Layer 3 of a small transformer language model trained on English Wikipedia (10 layers, counted from 0, width 96).
A neuron's activation on a vector x is GELU(weights . x), where the dot is the dot product.

Input weights of the MLP neurons that the questions are about. A number n stands for n times 0.0042.
n2: 3 -26 22 -37 45 -3 10 18 -56 -3 -14 -18 40 23 -14 20 15 41 -26 -38 -2 -27 -22 -3 -22 -8 0 4 -20 40 -3 29 -20 -20 -2 -4 9 -39 50 -15 33 -3 13 13 -4 45 34 -13 -34 0 -2 17 -24 4 18 0 -47 3 10 1 -55 12 -11 17 26 18 17 25 56 -29 5 35 4 -27 2 15 -47 2 -13 38 -39 -47 33 10 -3 7 -15 -8 26 -48 -19 -32 30 -1 -41 21
n42: -2 -25 -13 19 32 8 25 63 -54 -15 21 4 36 13 34 0 6 -11 5 11 -21 1 -48 -9 13 38 13 -39 55 -5 -14 -33 -18 2 7 -8 3 -27 -10 23 30 28 -30 27 4 19 40 -35 -1 -8 3 15 -10 -4 10 7 -28 23 -1 -2 -9 -24 0 36 -2 36 11 -18 -20 54 -45 16 21 -36 20 -22 -17 -16 -29 21 23 -11 -19 40 -19 0 22 -15 8 -11 0 -44 2 2 26 -38
n47: -17 -19 -3 28 6 -4 -10 20 21 19 -5 18 6 5 -1 -13 20 7 -41 17 -7 3 1 7 16 9 -22 -2 -21 24 -30 21 6 3 15 -31 26 -61 -3 -20 1 19 17 6 19 -20 12 -26 -10 -16 27 -5 -13 17 30 8 -50 -35 21 -3 -24 -15 -28 -1 7 3 12 -4 32 -4 52 47 11 -18 7 4 -9 8 -7 12 11 -7 7 12 -2 1 20 39 10 2 -14 -30 -6 6 -17 51
n70: -9 -26 18 20 31 22 11 -15 25 36 32 8 -16 3 16 35 25 -3 -18 -20 45 -26 12 -3 25 -12 -38 -28 -19 10 43 -3 54 12 -44 -9 37 21 -6 -24 32 16 -10 11 -1 42 13 37 -49 -29 40 12 9 -18 10 48 -18 -4 -49 -5 9 -41 5 17 3 25 32 -31 -24 6 17 -27 9 32 39 -31 3 -49 -25 -36 -16 -42 -34 4 20 34 -24 -19 8 38 -2 -23 14 -9 11 -32
n77: -41 -13 11 18 4 -1 -9 -8 5 26 -13 -15 -18 -7 -45 -26 -18 -6 -16 13 -23 -22 -26 7 26 -1 28 -33 33 -2 -7 -6 11 13 13 -6 3 -36 -13 14 4 2 8 -2 9 20 22 -12 -3 13 12 -36 -4 1 -19 18 -4 15 30 -15 14 7 -16 0 9 -5 -20 11 42 -2 6 23 6 -40 5 1 -11 -1 -64 8 -6 8 36 9 9 -17 -8 29 -16 6 -2 4 -2 2 13 -26
n93: -6 20 -25 -26 -34 31 11 16 -13 18 -14 13 11 -95 -19 4 30 37 -25 30 -40 -27 11 -16 1 16 -1 -36 9 9 -8 2 -9 -5 35 -44 -10 -23 -28 15 21 11 -21 6 -29 2 27 -8 -1 -22 -19 -53 -42 12 -33 9 24 21 15 32 -10 -13 -27 3 26 58 -11 -9 -17 -25 -19 18 15 13 -3 -4 -13 1 15 -15 -3 -35 2 9 15 -5 10 -26 -21 17 -1 14 -16 48 -1 -11
n140: -51 0 20 12 -13 9 -12 -5 18 -13 -46 5 28 -34 -24 -6 2 3 17 41 7 -32 -1 -14 -40 12 -18 -8 23 22 -45 13 -56 22 31 44 8 -43 -10 17 8 7 15 -5 29 -5 5 -11 -12 17 -37 29 11 -31 15 -10 21 22 -3 34 -11 -14 13 44 5 -24 0 36 32 2 -10 31 15 -29 22 -63 -64 -7 1 -20 6 7 -90 18 -29 8 23 -6 -38 -34 -2 3 22 20 24 -31
n163: -20 -23 10 14 28 -11 0 78 -27 -22 10 -11 15 -6 11 -25 5 12 -7 1 -12 -31 14 -22 11 40 -1 50 14 21 -4 2 -6 -3 -26 35 -13 -24 4 -15 -10 67 33 3 62 5 12 -20 19 54 1 6 -32 -15 -11 2 -16 -33 9 37 -2 -18 -15 5 27 -4 -32 40 -31 18 76 21 -38 19 14 24 -42 -37 -31 -25 -8 -4 2 41 -36 -3 45 -25 25 -19 -15 -80 -4 -27 -57 -6
n171: -7 26 -54 10 23 -2 19 53 -26 -48 28 -5 35 11 58 20 10 19 -16 -29 -11 -31 -34 4 -30 -16 -10 -46 19 12 -9 -14 -19 24 11 21 8 10 9 -1 37 24 -1 -11 24 -22 9 -33 -1 2 -4 -17 -6 22 41 36 8 -10 0 10 35 -46 -4 41 18 36 -13 50 -14 2 5 -29 -36 -22 37 -16 -36 7 -25 -47 -14 -7 -7 17 25 -4 -1 -8 -2 -24 10 20 48 16 -5 4
n175: -9 -1 -14 5 41 16 -14 30 -75 -27 43 21 23 -37 -3 -8 24 8 -27 -10 -3 -47 -20 25 14 13 6 -3 72 -47 -19 9 -50 8 -27 -25 14 -36 11 -26 31 -9 34 -13 -40 41 -1 32 -19 29 -17 28 60 -35 3 7 26 -6 42 44 32 -29 1 32 -11 23 24 1 -59 54 -17 -23 3 -13 6 -3 -37 -35 7 -50 -31 -30 -50 20 -14 -29 -15 -15 39 18 -11 -32 -3 27 -4 33
n176: -7 33 25 -4 1 -18 23 -12 12 26 23 10 -5 -26 13 29 17 -10 6 15 -77 40 13 39 -7 48 -30 -31 29 21 -4 -35 31 -6 -24 -14 -44 -17 -16 4 -37 -21 4 34 -26 28 13 -9 -12 56 13 -13 -6 12 20 -22 9 20 42 -29 -27 -7 -9 0 -30 -30 -5 47 14 26 -6 -21 1 -14 17 -33 -44 -3 6 -5 35 -6 26 -10 26 27 -21 8 40 28 -44 1 -4 -10 33 -5
n180: -41 -60 38 -28 39 35 14 18 -46 -5 -34 1 35 14 -14 1 27 20 -31 2 21 -6 -15 -59 -22 33 -11 -35 -6 5 -16 8 -69 -44 -31 -6 10 0 13 5 45 27 11 0 -22 24 24 1 -23 3 -33 3 -7 -6 -32 -21 37 1 19 39 -6 -13 -15 -2 -5 1 -21 11 11 2 -10 12 38 -25 32 -15 -1 11 34 56 -35 1 -24 14 -30 31 -2 -9 26 22 6 -5 11 37 -30 -35
n192: -3 5 31 23 41 -27 33 29 -14 16 -67 -16 46 4 -17 17 -19 21 -18 -23 4 3 4 9 -1 25 -37 24 20 -5 45 18 25 -32 11 -5 -25 -17 -27 3 -8 21 4 63 -5 -10 5 2 -34 8 25 -41 -26 16 -14 30 -2 54 -6 -1 1 -2 -24 -2 -30 49 41 27 -27 1 -25 7 19 -16 23 16 -58 -30 -20 46 22 -40 26 34 -21 5 23 5 -40 -38 -16 26 -31 -39 -20 18
n193: 11 -75 13 -7 -14 -32 13 33 -9 -29 -7 -41 28 -33 -23 -1 -23 33 -25 22 -24 -16 -7 -16 1 3 -9 -28 -18 -21 -10 58 -21 6 10 -22 23 -27 24 4 32 13 -36 5 25 39 20 -17 -38 -13 5 25 3 -20 -5 10 -59 -9 33 1 6 24 13 32 0 23 23 21 2 -4 -31 -13 -6 -14 -29 -26 34 -13 9 32 4 19 -28 7 -36 9 4 -4 -20 -9 19 -24 41 38 -1 -38
n208: -20 43 -3 28 59 39 20 10 -12 -15 55 12 10 -13 32 -4 1 17 -62 38 -24 2 49 10 19 -4 -22 8 46 -15 -10 -29 -36 -2 4 4 -12 -67 9 -45 -13 -4 -27 1 -10 -4 -7 -23 -12 3 -25 47 -33 -80 22 7 -18 -18 29 46 -50 10 -19 -24 -26 23 -22 0 -42 -4 -23 -27 -23 -16 26 67 -3 -9 22 -34 4 -35 6 36 26 16 19 -47 32 2 -21 54 67 -26 5 5
n213: -35 30 7 -15 27 7 3 -3 11 4 -13 -36 -9 11 38 4 7 -43 8 -1 9 -18 -17 38 9 1 30 -18 49 4 -22 -39 1 12 -26 34 -8 -9 17 -10 13 8 -13 22 4 -14 13 13 -6 -5 -30 -45 20 -11 23 19 -6 4 -44 28 27 -25 -34 41 14 3 14 1 -35 18 -10 -46 -13 19 26 -36 1 -20 -4 -32 8 -1 -34 12 -17 21 12 -35 -17 25 1 19 25 -9 40 -16
n214: -37 -8 -21 -24 -16 11 -2 35 -26 -40 -28 32 -7 34 -26 -3 -16 18 -5 17 -65 3 -10 6 20 27 -36 -59 12 -28 -47 15 -55 11 3 -21 -3 34 12 22 33 25 -55 31 8 9 45 -37 -19 -11 17 25 -25 1 38 -34 18 35 10 -11 -8 -28 16 -6 -24 -30 -30 17 1 51 -16 5 -5 -7 9 -16 6 28 20 24 40 4 -1 -5 29 16 -18 -32 29 46 4 12 -18 4 -7 17
n218: 32 -7 -3 1 -22 -8 -7 -5 19 22 14 6 -68 -27 -35 56 36 -2 -12 10 3 -53 -7 43 -28 -8 9 -56 45 55 -5 -49 -53 36 7 -20 -13 -17 26 33 36 -7 13 20 42 60 46 15 -23 18 -7 -26 75 -5 -32 14 -26 18 -5 12 -10 0 15 17 24 37 -36 19 -22 1 -15 18 -11 17 -28 -13 -47 -61 -22 17 34 -27 -16 11 -12 -40 -18 13 21 -29 -41 -47 30 17 -19 24
n236: 9 27 -8 -17 2 44 14 50 -34 -17 27 27 1 10 12 3 18 37 -62 13 -25 -19 10 4 -64 6 -52 10 35 7 -28 28 -16 -23 12 -12 -5 -25 -20 -29 -5 61 -12 15 40 -7 18 -58 -5 -38 5 -3 -11 2 20 1 -20 -4 5 22 -16 -41 -28 57 47 13 -40 12 7 -26 -27 11 15 38 1 12 1 8 -11 -19 2 -23 15 26 1 42 56 -52 -33 -34 -29 15 10 -29 10 33
n276: -29 12 -11 44 -54 34 -21 -20 16 23 30 40 -18 21 -14 41 -19 -20 38 51 21 -10 20 2 -64 22 15 -17 -10 -44 -22 -61 5 -39 -15 9 -18 -19 23 -13 -35 22 -20 42 -32 -37 76 -5 -27 -21 24 36 -40 -8 -9 3 -24 29 -18 7 37 -2 15 -1 -28 -20 -11 -2 6 3 43 -49 18 -10 -4 7 -25 18 -44 -6 5 0 -15 7 2 14 28 -41 41 -9 2 3 54 35 53 -40
n282: -1 -32 -26 14 -15 15 6 19 -40 32 -35 76 21 -20 -20 -16 36 26 26 -4 -50 -21 30 35 -10 22 -32 2 2 -21 -26 -29 -5 24 34 -9 -17 -16 22 -48 -18 6 -60 50 -2 -24 29 -33 -14 -4 -2 24 -4 9 -23 -21 23 -27 30 14 29 -7 3 -12 -48 18 -2 19 9 -13 -26 26 11 -33 1 -33 15 31 10 -17 -6 6 17 21 2 27 7 -34 2 -21 21 -42 -4 11 12 -36
n290: 10 -26 37 8 56 63 -10 -18 2 3 -8 -17 45 23 52 10 -11 -21 21 22 50 4 25 -18 -40 29 18 0 20 20 -16 -11 -6 19 -25 -18 10 -34 19 -36 21 36 11 -24 -10 -2 -23 -2 -18 -12 24 -4 20 -28 -30 -45 25 10 -19 29 10 -24 22 32 42 19 -3 -17 23 36 17 -10 -11 -51 -21 -51 -6 -57 -8 15 54 -16 -49 13 39 -14 -2 -8 -9 -23 -66 -29 43 -24 0 -11
n314: -5 -72 -42 -20 -19 54 42 26 -19 -28 16 -22 8 -1 -10 11 -10 -20 31 45 9 -1 -4 25 -37 37 17 -12 63 8 -15 -52 -16 18 -2 -27 13 -1 -63 34 15 35 -39 -12 18 -19 7 -3 -8 8 44 6 18 -60 3 -25 -24 -6 -27 2 -11 10 4 -4 0 -18 -15 -2 -43 44 -22 18 63 -13 -8 -3 47 -5 -18 30 56 -36 -11 16 6 -11 22 -15 2 -32 -58 -36 60 24 -12 -1
n316: -40 -6 40 -2 36 -17 -34 22 -24 -7 15 -16 48 -18 -21 13 19 35 29 -7 15 -27 12 -68 -20 58 -25 -21 7 -8 -25 -29 -82 -58 -45 44 29 22 -2 15 35 -36 41 -24 -40 34 -3 -15 -32 20 -12 48 39 -25 -7 13 55 56 -15 37 -34 2 -11 -8 0 6 2 42 -12 -30 -18 27 -20 -51 45 -3 -47 -8 -48 23 18 -45 -37 -23 9 31 -3 30 55 -22 2 -15 37 59 24 -59
n318: 1 -1 -11 -21 -4 -22 -11 5 -30 1 -26 40 16 -2 -37 27 21 33 47 5 -12 5 -22 -14 20 5 -30 -26 27 37 0 -25 -22 -84 -1 21 25 -23 -6 43 33 14 -18 21 17 -11 26 6 -8 -33 10 -5 -8 -40 -20 -3 -7 -12 -26 15 -12 6 -22 -14 -25 14 -43 16 -19 -24 30 -4 28 40 34 6 27 6 -35 51 7 1 -43 17 50 -8 15 -28 45 25 -22 25 12 8 22 -29
n322: -6 -19 -29 19 2 45 -8 14 8 -37 21 -25 2 -2 26 -8 -3 29 -27 13 -1 -49 -5 11 -2 9 28 -16 -2 2 -3 37 9 22 -6 -28 -5 -15 -2 30 21 3 -28 30 18 20 28 -24 -27 -25 -14 -47 -1 19 2 -6 -14 -10 -29 7 8 5 -41 5 20 4 -19 -3 -13 56 -39 8 22 11 -18 2 5 4 -13 22 -21 9 -4 -2 -24 -4 10 7 14 2 -8 -11 3 -6 -11 18
n334: -31 -18 12 23 10 -8 -15 36 -11 25 -5 7 -11 14 15 7 20 -33 44 7 11 -21 -33 -21 -20 38 -25 -13 1 10 61 -31 7 -33 -20 24 3 -55 49 2 22 37 -7 38 20 26 0 -22 -30 -14 19 28 -9 -27 4 2 -28 13 13 -7 48 -48 -33 -7 -23 21 29 -29 -32 8 1 10 13 4 8 -21 -24 -54 36 -19 33 -17 -58 64 30 9 16 8 -2 -12 -22 -19 -12 44 30 13
n357: 14 -22 -21 -17 34 -16 41 11 -16 -55 1 -6 36 -4 7 -23 -2 37 -47 13 9 17 -8 8 -2 8 -21 12 -13 -29 41 -12 -15 -40 -37 -7 -3 -30 -5 -11 -3 -13 -16 6 -5 32 -20 -34 -18 -2 39 -5 -5 17 -3 -28 -17 -16 56 15 -30 57 -5 15 -28 10 35 18 -9 -10 -15 -48 -24 -32 -8 5 -6 12 -5 23 10 -9 -14 11 -20 -21 -24 4 -4 -25 24 -6 53 50 -21 -13
n374: 23 45 2 -2 7 -22 25 -5 -55 28 16 40 23 18 -17 -4 -2 5 -13 -18 4 3 11 15 -4 36 -13 -2 7 29 -23 -66 22 -18 -9 2 -18 -3 -18 33 -10 -21 42 1 -10 42 -6 1 -17 32 -9 7 7 13 -11 -21 33 26 32 -5 -22 -23 2 -13 5 10 -64 10 0 32 44 -6 -24 -8 -11 -11 -6 -18 24 1 -3 1 8 -5 9 7 -31 -11 38 6 -28 8 -3 -11 4 21

Each question shows a token from some text and the vector x that enters the MLP there. A number n stands for n times 0.088.

"en": -11 13 -21 12 -8 7 -8 -3 5 3 -16 8 3 5 1 -9 -19 1 -6 4 11 9 9 3 -11 -16 0 0 -2 8 -13 16 -9 4 9 -10 9 4 -7 -1 3 10 3 6 -5 -11 -16 1 60 -19 1 0 -5 16 -1 6 -7 -3 5 -52 11 32 -5 -1 -16 -5 -7 -8 -11 -3 9 0 -4 7 5 -6 9 17 6 8 -7 -1 2 8 2 -6 9 -2 -10 0 4 1 -13 0 3 9
Which of these neurons fires most? n47

"ial": 3 -12 -22 -9 9 -4 -4 35 1 -11 1 7 12 12 6 -17 2 1 -5 4 -22 3 -13 -3 -2 16 12 -11 7 -8 -1 0 2 -6 9 1 5 -3 -5 -6 -8 3 6 1 -11 7 11 -11 60 -15 8 1 -1 -5 -2 -5 -7 8 0 -42 0 22 0 -2 8 2 1 -18 -2 10 -9 15 4 3 7 7 12 -12 -14 10 1 2 -5 4 -1 -6 3 -12 3 2 -15 -10 -13 10 11 -2
The most active neuron and its activation: n42, at about 3.9

" m": 3 -17 -6 2 15 -7 -6 7 -3 -2 1 11 1 16 3 -1 3 -9 -1 -20 10 -3 -16 2 9 -8 7 2 -10 9 -13 -5 10 -7 -4 -3 5 2 -3 0 4 1 3 13 7 8 1 -1 60 -10 10 24 10 -6 -10 -1 -4 -10 -10 -52 15 17 0 3 -4 -1 11 -18 -13 -9 0 1 -5 23 -2 3 9 11 5 2 -11 -4 -3 -8 -8 -12 -1 -16 5 9 5 -4 -17 11 -5 -3
Which of these neurons fires most? n70

".": -2 -7 16 3 4 -1 -9 5 -3 1 -13 1 10 -6 -7 -21 -5 8 -1 -19 15 2 -7 -1 7 -4 0 15 3 1 -19 -5 -11 -9 -5 0 17 16 -2 -4 13 10 14 1 2 -1 2 9 69 -22 -12 25 13 2 -6 -6 5 -3 -8 -10 9 12 2 8 -3 9 1 -6 -5 -29 -7 4 9 9 -10 -4 7 17 0 8 -9 -1 -9 4 -18 -11 -7 -6 -5 -1 -2 -3 -3 21 -5 -4
The two highest activations, in order: n180, n316

"y": -7 -1 -3 -2 -11 2 -1 -3 -12 7 -2 -9 9 5 -6 -2 -3 -2 8 0 10 -12 10 7 -11 3 5 -3 1 9 -6 -5 -5 0 6 -5 1 23 2 -1 5 -9 -9 7 -1 -14 -6 7 54 -9 -1 -3 13 16 -4 -10 -1 -6 1 -59 -4 37 -6 -16 -3 -7 -6 -15 8 -7 14 3 13 18 12 -3 0 21 -5 7 -11 1 2 -7 -10 -4 0 16 5 7 -11 3 -6 16 -18 -3
Which three neurons fire most, strongest first? n314, n318, n77

" In ": -3 8 -24 -4 -1 7 14 12 8 3 -2 -2 9 2 3 -27 -17 -13 -12 -1 6 5 -1 6 -2 -4 15 12 -1 -4 -15 -8 13 -9 8 16 3 0 -7 -10 -7 21 9 4 -6 -5 -28 3 65 -22 6 -5 1 -5 -8 12 1 -3 -1 -16 9 -5 6 -6 -2 3 -1 -11 -24 -3 -2 -3 -5 1 8 -1 14 -9 -4 -2 7 -8 1 14 -2 -10 3 -6 -8 -4 2 10 5 23 10 7
Which three neurons fire most, strongest first? n314, n213, n171

" CO": 1 8 4 12 8 12 4 -1 3 -19 -9 -2 12 -13 9 -9 -1 -22 -3 -18 -14 -1 3 16 9 -12 -1 7 2 -20 -4 7 21 -19 10 17 9 -13 9 -4 2 2 3 4 -12 -7 -8 8 49 -16 -14 -5 -7 7 0 1 19 -2 8 -35 19 1 -13 -13 7 19 3 -11 -17 8 8 -3 9 11 1 1 -2 4 -5 -4 -8 -4 -14 -12 -9 -19 9 5 14 3 8 -2 1 12 8 -1
The most active neuron and its activation: n175, at about 1.2

" g": 16 0 1 11 4 7 -8 9 2 0 0 1 -17 2 -6 -4 10 -13 9 -24 10 -19 -7 5 4 -15 8 -14 0 -2 5 5 11 -7 -12 -13 -2 8 4 10 16 -11 -3 14 3 9 -9 20 49 -15 5 9 14 20 -6 10 20 -8 -2 -44 -1 22 4 4 12 -11 -6 -15 10 -2 6 1 -19 7 -4 -4 2 7 -9 -3 -12 -4 -7 11 -3 -10 -1 0 -21 -3 10 -4 -23 -5 13 3
Which of these neurons fires most? n70

"ership": -4 6 -5 -1 -9 8 -12 7 -11 1 5 12 11 3 1 -6 -8 -3 1 -2 -10 -6 -2 -11 0 -19 20 11 14 -8 8 14 21 -10 3 -5 -4 -1 3 10 -23 0 8 -5 -21 -1 -21 10 53 0 -6 -15 -11 15 -19 -1 -16 4 5 -40 2 32 10 -13 3 0 -9 -2 3 -2 2 11 1 8 -5 0 3 6 -5 1 -1 -13 -7 -14 -1 10 5 19 14 -10 9 -4 -13 16 13 -2
The most active neuron and its activation: n77, at about 0.63

" became the": 5 11 -9 2 10 10 -4 10 -3 -6 1 10 -1 6 4 -25 0 3 -5 -2 -6 5 -18 6 -10 -18 18 -9 9 7 1 12 -5 -2 14 5 -12 5 -4 -14 -3 11 -4 8 -2 1 -6 -7 77 -14 -12 -2 -1 12 1 12 11 -5 -5 -25 5 11 2 7 7 4 -7 -22 -2 -2 -9 -4 -20 3 -3 -13 -3 2 4 -2 1 -12 -16 14 -1 -8 5 9 12 -5 -4 1 -4 8 1 11
The two highest activations, in order: n171, n236

" Florida": -9 11 3 3 2 0 -12 8 12 -10 -7 9 -7 -4 -6 -8 3 -8 3 -9 -18 22 -3 8 -2 7 17 -13 4 -17 -8 9 -3 -14 -5 -3 -4 -6 12 -2 -18 -6 2 -4 -12 -4 -9 4 81 -10 1 1 -7 5 -8 0 8 -1 7 -28 -3 10 -1 -7 -2 7 15 -8 -7 1 7 6 -1 12 2 8 11 0 -2 -3 4 -19 -2 6 9 -7 3 12 -8 4 9 -5 -27 17 9 -2
Which three neurons fire most, strongest first? n93, n77, n176

" purch": 13 7 -8 22 12 -2 -11 22 -5 -5 4 -6 3 4 1 -10 -16 -10 6 -18 -7 9 0 3 7 -7 14 6 3 10 -10 10 -8 -2 9 -13 12 4 3 -5 -9 4 -7 -3 -1 -8 -16 33 47 -2 11 2 11 17 0 2 16 -11 5 -14 5 13 5 -14 -15 7 -15 -18 -11 15 -7 10 -12 10 -9 -4 2 3 -29 -2 -5 -15 -10 20 0 -1 9 -6 3 -18 4 -16 -5 -5 -7 17
Which three neurons fire most, strongest first? n163, n175, n42

"ón": -1 12 -1 8 -1 2 -12 6 9 4 6 3 8 0 -9 -19 -8 5 -1 -18 -17 21 -3 1 0 0 -1 1 1 -14 4 16 1 -11 3 1 -4 13 -1 -6 -17 -12 9 4 -8 -3 3 -2 42 3 -6 2 -2 6 8 1 16 -3 19 -66 4 18 1 -9 -7 5 8 -5 19 7 -10 1 -11 8 -17 4 -13 3 3 8 -13 -7 -4 -3 -10 -2 17 11 -10 9 9 4 -29 7 1 6
Which of these neurons fires most? n176

"ad": 9 -5 2 9 -14 8 -7 4 -1 -17 -2 -7 0 -15 17 2 5 6 0 -27 4 11 -2 19 -5 -12 4 12 -15 2 0 14 -3 4 20 -15 27 5 5 -2 -13 9 -5 3 -7 -13 -11 -14 39 -12 1 12 -8 21 5 22 3 -2 3 -31 10 25 17 -4 -2 -3 -14 3 11 -1 7 -9 -8 0 -34 8 1 14 -4 2 -7 -1 -8 -2 -3 -18 1 -8 -5 -12 2 -13 2 4 1 5
Which three neurons fire most, strongest first? n193, n171, n357

"==P": 5 5 -13 10 -1 8 -9 15 -9 4 -10 -2 10 14 7 -11 5 -14 -3 -10 -9 -21 -12 -6 11 8 23 9 -5 3 10 10 -10 -22 6 4 6 -20 -5 7 1 -2 -5 8 1 -3 -17 2 27 -26 21 -21 1 15 -10 -3 5 -10 -5 -10 24 13 -6 -1 2 8 4 -34 -2 5 0 1 -9 15 0 -2 22 -2 -12 -9 -12 -7 -8 3 11 0 -6 16 21 -6 -8 12 -2 8 0 3
The most active neuron and its activation: n334, at about 1.6

" Charles": -7 15 3 7 4 -10 -12 6 3 6 -8 7 6 14 -6 -20 -10 -3 6 -8 -8 21 5 3 -8 3 18 13 0 -2 -11 9 -2 -11 1 -2 -5 14 -9 0 -16 29 -8 -2 -8 1 -4 -11 67 7 -6 -14 3 3 3 6 6 2 -10 -49 1 9 3 8 -16 1 16 -7 -1 -1 4 4 -1 6 -9 6 -6 10 -1 8 1 -11 -1 17 -5 -8 -2 -7 -7 -8 6 -12 -12 8 -4 2
Which of these neurons fires most? n192

" The": 8 6 0 -3 0 9 -1 -5 -4 -8 -5 -7 2 -1 15 -8 -9 -3 -6 15 4 -8 -14 0 -7 2 11 2 -4 13 -7 11 -3 -1 7 12 -7 13 -8 -3 -8 15 0 3 8 7 -7 -1 82 -20 -22 0 3 4 -9 1 7 -3 -6 -39 4 11 1 2 -4 -8 1 -17 5 -5 -6 -10 -7 2 -10 2 3 17 -6 -1 -9 3 -2 9 6 -17 8 9 2 13 -6 -7 -2 14 -8 5
The most active neuron and its activation: n322, at about 0.2

" o": 12 9 2 12 0 -4 3 -8 -9 -8 0 1 1 -15 -3 -8 5 -11 0 -6 1 1 0 24 4 11 4 8 6 0 -7 -6 -7 -4 15 -4 2 12 4 1 7 -1 -15 10 -7 -12 -3 8 42 -24 -10 4 22 10 12 -2 17 -16 2 -46 17 20 -15 12 1 10 4 -23 -18 2 12 -7 -1 16 -2 -8 -5 8 -1 -1 -16 0 -12 16 -19 -15 9 6 -3 -1 8 -2 -15 3 -3 6
Which three neurons fire most, strongest first? n175, n213, n282

"ise": 4 19 6 15 -3 7 -6 11 -9 0 -1 4 2 3 0 -4 -7 -4 -5 -15 2 25 3 2 -2 -15 17 -4 -1 6 -5 21 6 -8 -3 -7 6 11 17 -11 -16 -1 -19 -12 -3 0 -18 -9 46 1 -13 -2 15 -6 0 4 4 -6 6 -15 -5 29 -2 -5 -5 9 -5 -5 13 3 -3 26 6 -3 -29 7 16 21 -9 -14 -16 4 -4 -13 -7 -6 0 11 3 -22 12 -14 -2 -7 -3 -12
The two highest activations, in order: n282, n77

" port": 16 28 4 -3 -1 -15 -17 0 -9 -21 7 -2 18 18 0 -23 -6 2 -4 -9 3 7 -3 4 4 -12 7 16 16 6 -2 5 11 -13 5 -10 8 7 6 19 -11 7 -11 4 12 6 -9 5 39 -8 7 2 0 16 -18 -2 3 8 -7 -44 5 13 1 -11 10 8 -1 -3 -10 4 -13 -2 -3 10 -19 24 -2 0 -2 -5 -5 -12 0 -11 -3 -13 -10 13 -9 -2 -11 -8 -10 -4 12 8
The most active neuron and its activation: n374, at about 0.54

" l": 5 3 -11 2 7 -7 8 -4 5 -8 6 13 -5 -5 -5 -2 8 -20 4 -9 7 -5 -16 9 13 1 12 7 2 21 0 -2 -14 -10 5 9 13 -14 0 5 -10 -9 -1 4 2 -15 -5 11 44 -18 6 3 14 12 13 5 12 -7 -20 -52 22 15 6 0 -4 8 1 -13 -20 2 2 -1 -1 29 2 -1 -6 -2 2 4 -12 -5 -4 -4 -11 1 5 -8 0 -6 5 -7 -18 -7 -12 17
The two highest activations, in order: n213, n318

" (U": 8 -5 -17 -1 -11 19 -2 0 7 -2 3 -11 19 14 2 -14 -1 -14 15 -16 -6 25 -1 4 -7 7 -5 0 5 -22 -3 2 11 7 3 5 9 -7 5 -1 -30 8 5 2 -10 -18 -6 1 38 -10 14 8 10 4 -14 -7 -2 6 16 -45 3 -6 1 1 1 17 15 -15 -3 13 13 -7 -15 -14 8 -1 19 -18 -8 5 0 -1 -9 3 -9 -9 2 -1 -2 2 -19 4 0 5 13 7
The most active neuron and its activation: n290, at about 1.9

" to": 5 13 13 1 -6 -11 5 -7 5 -11 11 -1 13 2 5 -1 -11 -9 6 -26 -6 7 -5 2 -11 -16 31 12 3 2 -11 -2 4 -1 9 -2 2 10 5 9 -11 -2 -9 -15 -3 -11 -4 -1 69 2 -21 -5 9 -3 -7 2 -5 -16 7 -9 -10 22 1 -11 2 -8 2 -10 -9 8 19 14 -5 7 4 -2 -4 1 -15 -3 -6 0 -3 10 -13 -5 6 -14 5 -12 13 5 12 3 6 -10
The most active neuron and its activation: n163, at about 0.77

" co": 26 5 -10 13 12 8 -4 1 -9 -22 -10 5 0 -11 -4 -12 14 7 -7 -9 -12 -7 -9 14 -3 -11 12 8 5 -10 5 17 12 -5 19 -12 7 9 0 0 -3 4 -10 1 -9 17 -4 6 35 -21 2 -4 1 13 -6 3 20 -4 2 -40 12 11 -8 23 6 8 -2 -22 2 3 -3 -4 -6 5 -12 -5 -2 6 6 -20 -24 0 -10 -1 -6 1 4 12 17 -8 11 0 -24 -7 6 7
The most active neuron and its activation: n175, at about 1.6

"ith": -3 0 -8 5 -15 -3 -2 -10 -8 2 -5 1 9 14 -7 -11 13 2 22 4 6 -3 -4 12 4 -9 12 8 1 4 -14 3 -17 -8 -1 -9 -5 22 7 -4 -4 -6 0 10 8 -21 -8 4 50 -14 7 -15 6 7 5 0 0 -4 4 -56 6 31 -3 -15 -13 -1 -5 -10 2 -5 0 5 13 17 -14 0 12 21 -7 13 -13 4 -7 0 6 -8 6 5 5 -6 -11 -10 -1 5 -2 1
The two highest activations, in order: n318, n314

"o": 11 -6 15 7 1 6 0 1 0 10 -6 -2 7 -1 -9 -9 1 4 -18 -18 -7 0 -1 3 -1 1 5 -7 5 7 2 11 -7 0 10 -10 -6 25 -1 0 7 -13 1 -7 -11 2 -4 7 53 -2 -14 11 9 2 7 -6 10 1 0 -53 -9 21 3 -8 2 -9 -6 -13 23 -10 -9 2 -2 14 -2 -6 -1 31 12 4 -26 -5 7 -13 6 5 8 -10 6 -1 9 -3 -21 8 -14 -4
The two highest activations, in order: n2, n180

" Mont": 4 14 -6 11 1 -5 0 31 16 0 -11 -3 -2 14 -5 -9 4 -8 1 -22 -25 9 -3 9 -16 12 17 4 4 -1 -10 0 9 -18 -8 7 -2 2 -2 -3 -14 11 5 16 -15 4 -5 -1 39 -6 14 -2 6 4 -3 3 6 2 14 -55 -3 -4 1 6 -9 6 20 -14 -20 2 -2 5 -5 10 2 14 -2 -3 -15 -7 8 -13 1 5 -3 -9 -10 0 -1 6 5 -5 -15 8 5 5
The most active neuron and its activation: n192, at about 1.7

" equ": 9 23 1 4 3 6 -2 2 1 -6 -1 12 -10 -17 -6 -7 8 -7 8 -12 -14 14 -1 8 15 -22 11 -1 10 -4 4 15 2 2 8 -17 14 -4 5 -23 -23 -2 9 0 -7 10 -11 11 49 -18 -18 -2 -1 -4 -3 9 5 5 0 -22 14 26 4 8 13 13 -7 -14 -2 -4 10 -4 -2 16 -11 -6 15 -10 -12 -9 -12 -22 -4 -8 6 -10 -5 0 5 6 5 -1 -14 -18 -1 17
Which of these neurons fires most? n175

"ly ": 2 2 -15 2 -2 -7 -1 -7 14 0 -10 8 2 -5 -3 -21 7 -3 -8 -22 -2 9 -13 15 7 -11 16 -16 -2 -6 -4 -5 13 -7 3 2 10 1 -8 -5 10 -1 7 9 -6 2 1 -12 65 -21 -11 1 18 -1 -1 5 2 -4 -7 -19 15 19 1 3 3 11 2 -28 -11 -9 -3 -4 -2 -10 12 -3 13 2 12 -10 -19 -17 3 11 9 4 11 -8 -7 5 -4 5 -5 9 15 12
The two highest activations, in order: n213, n93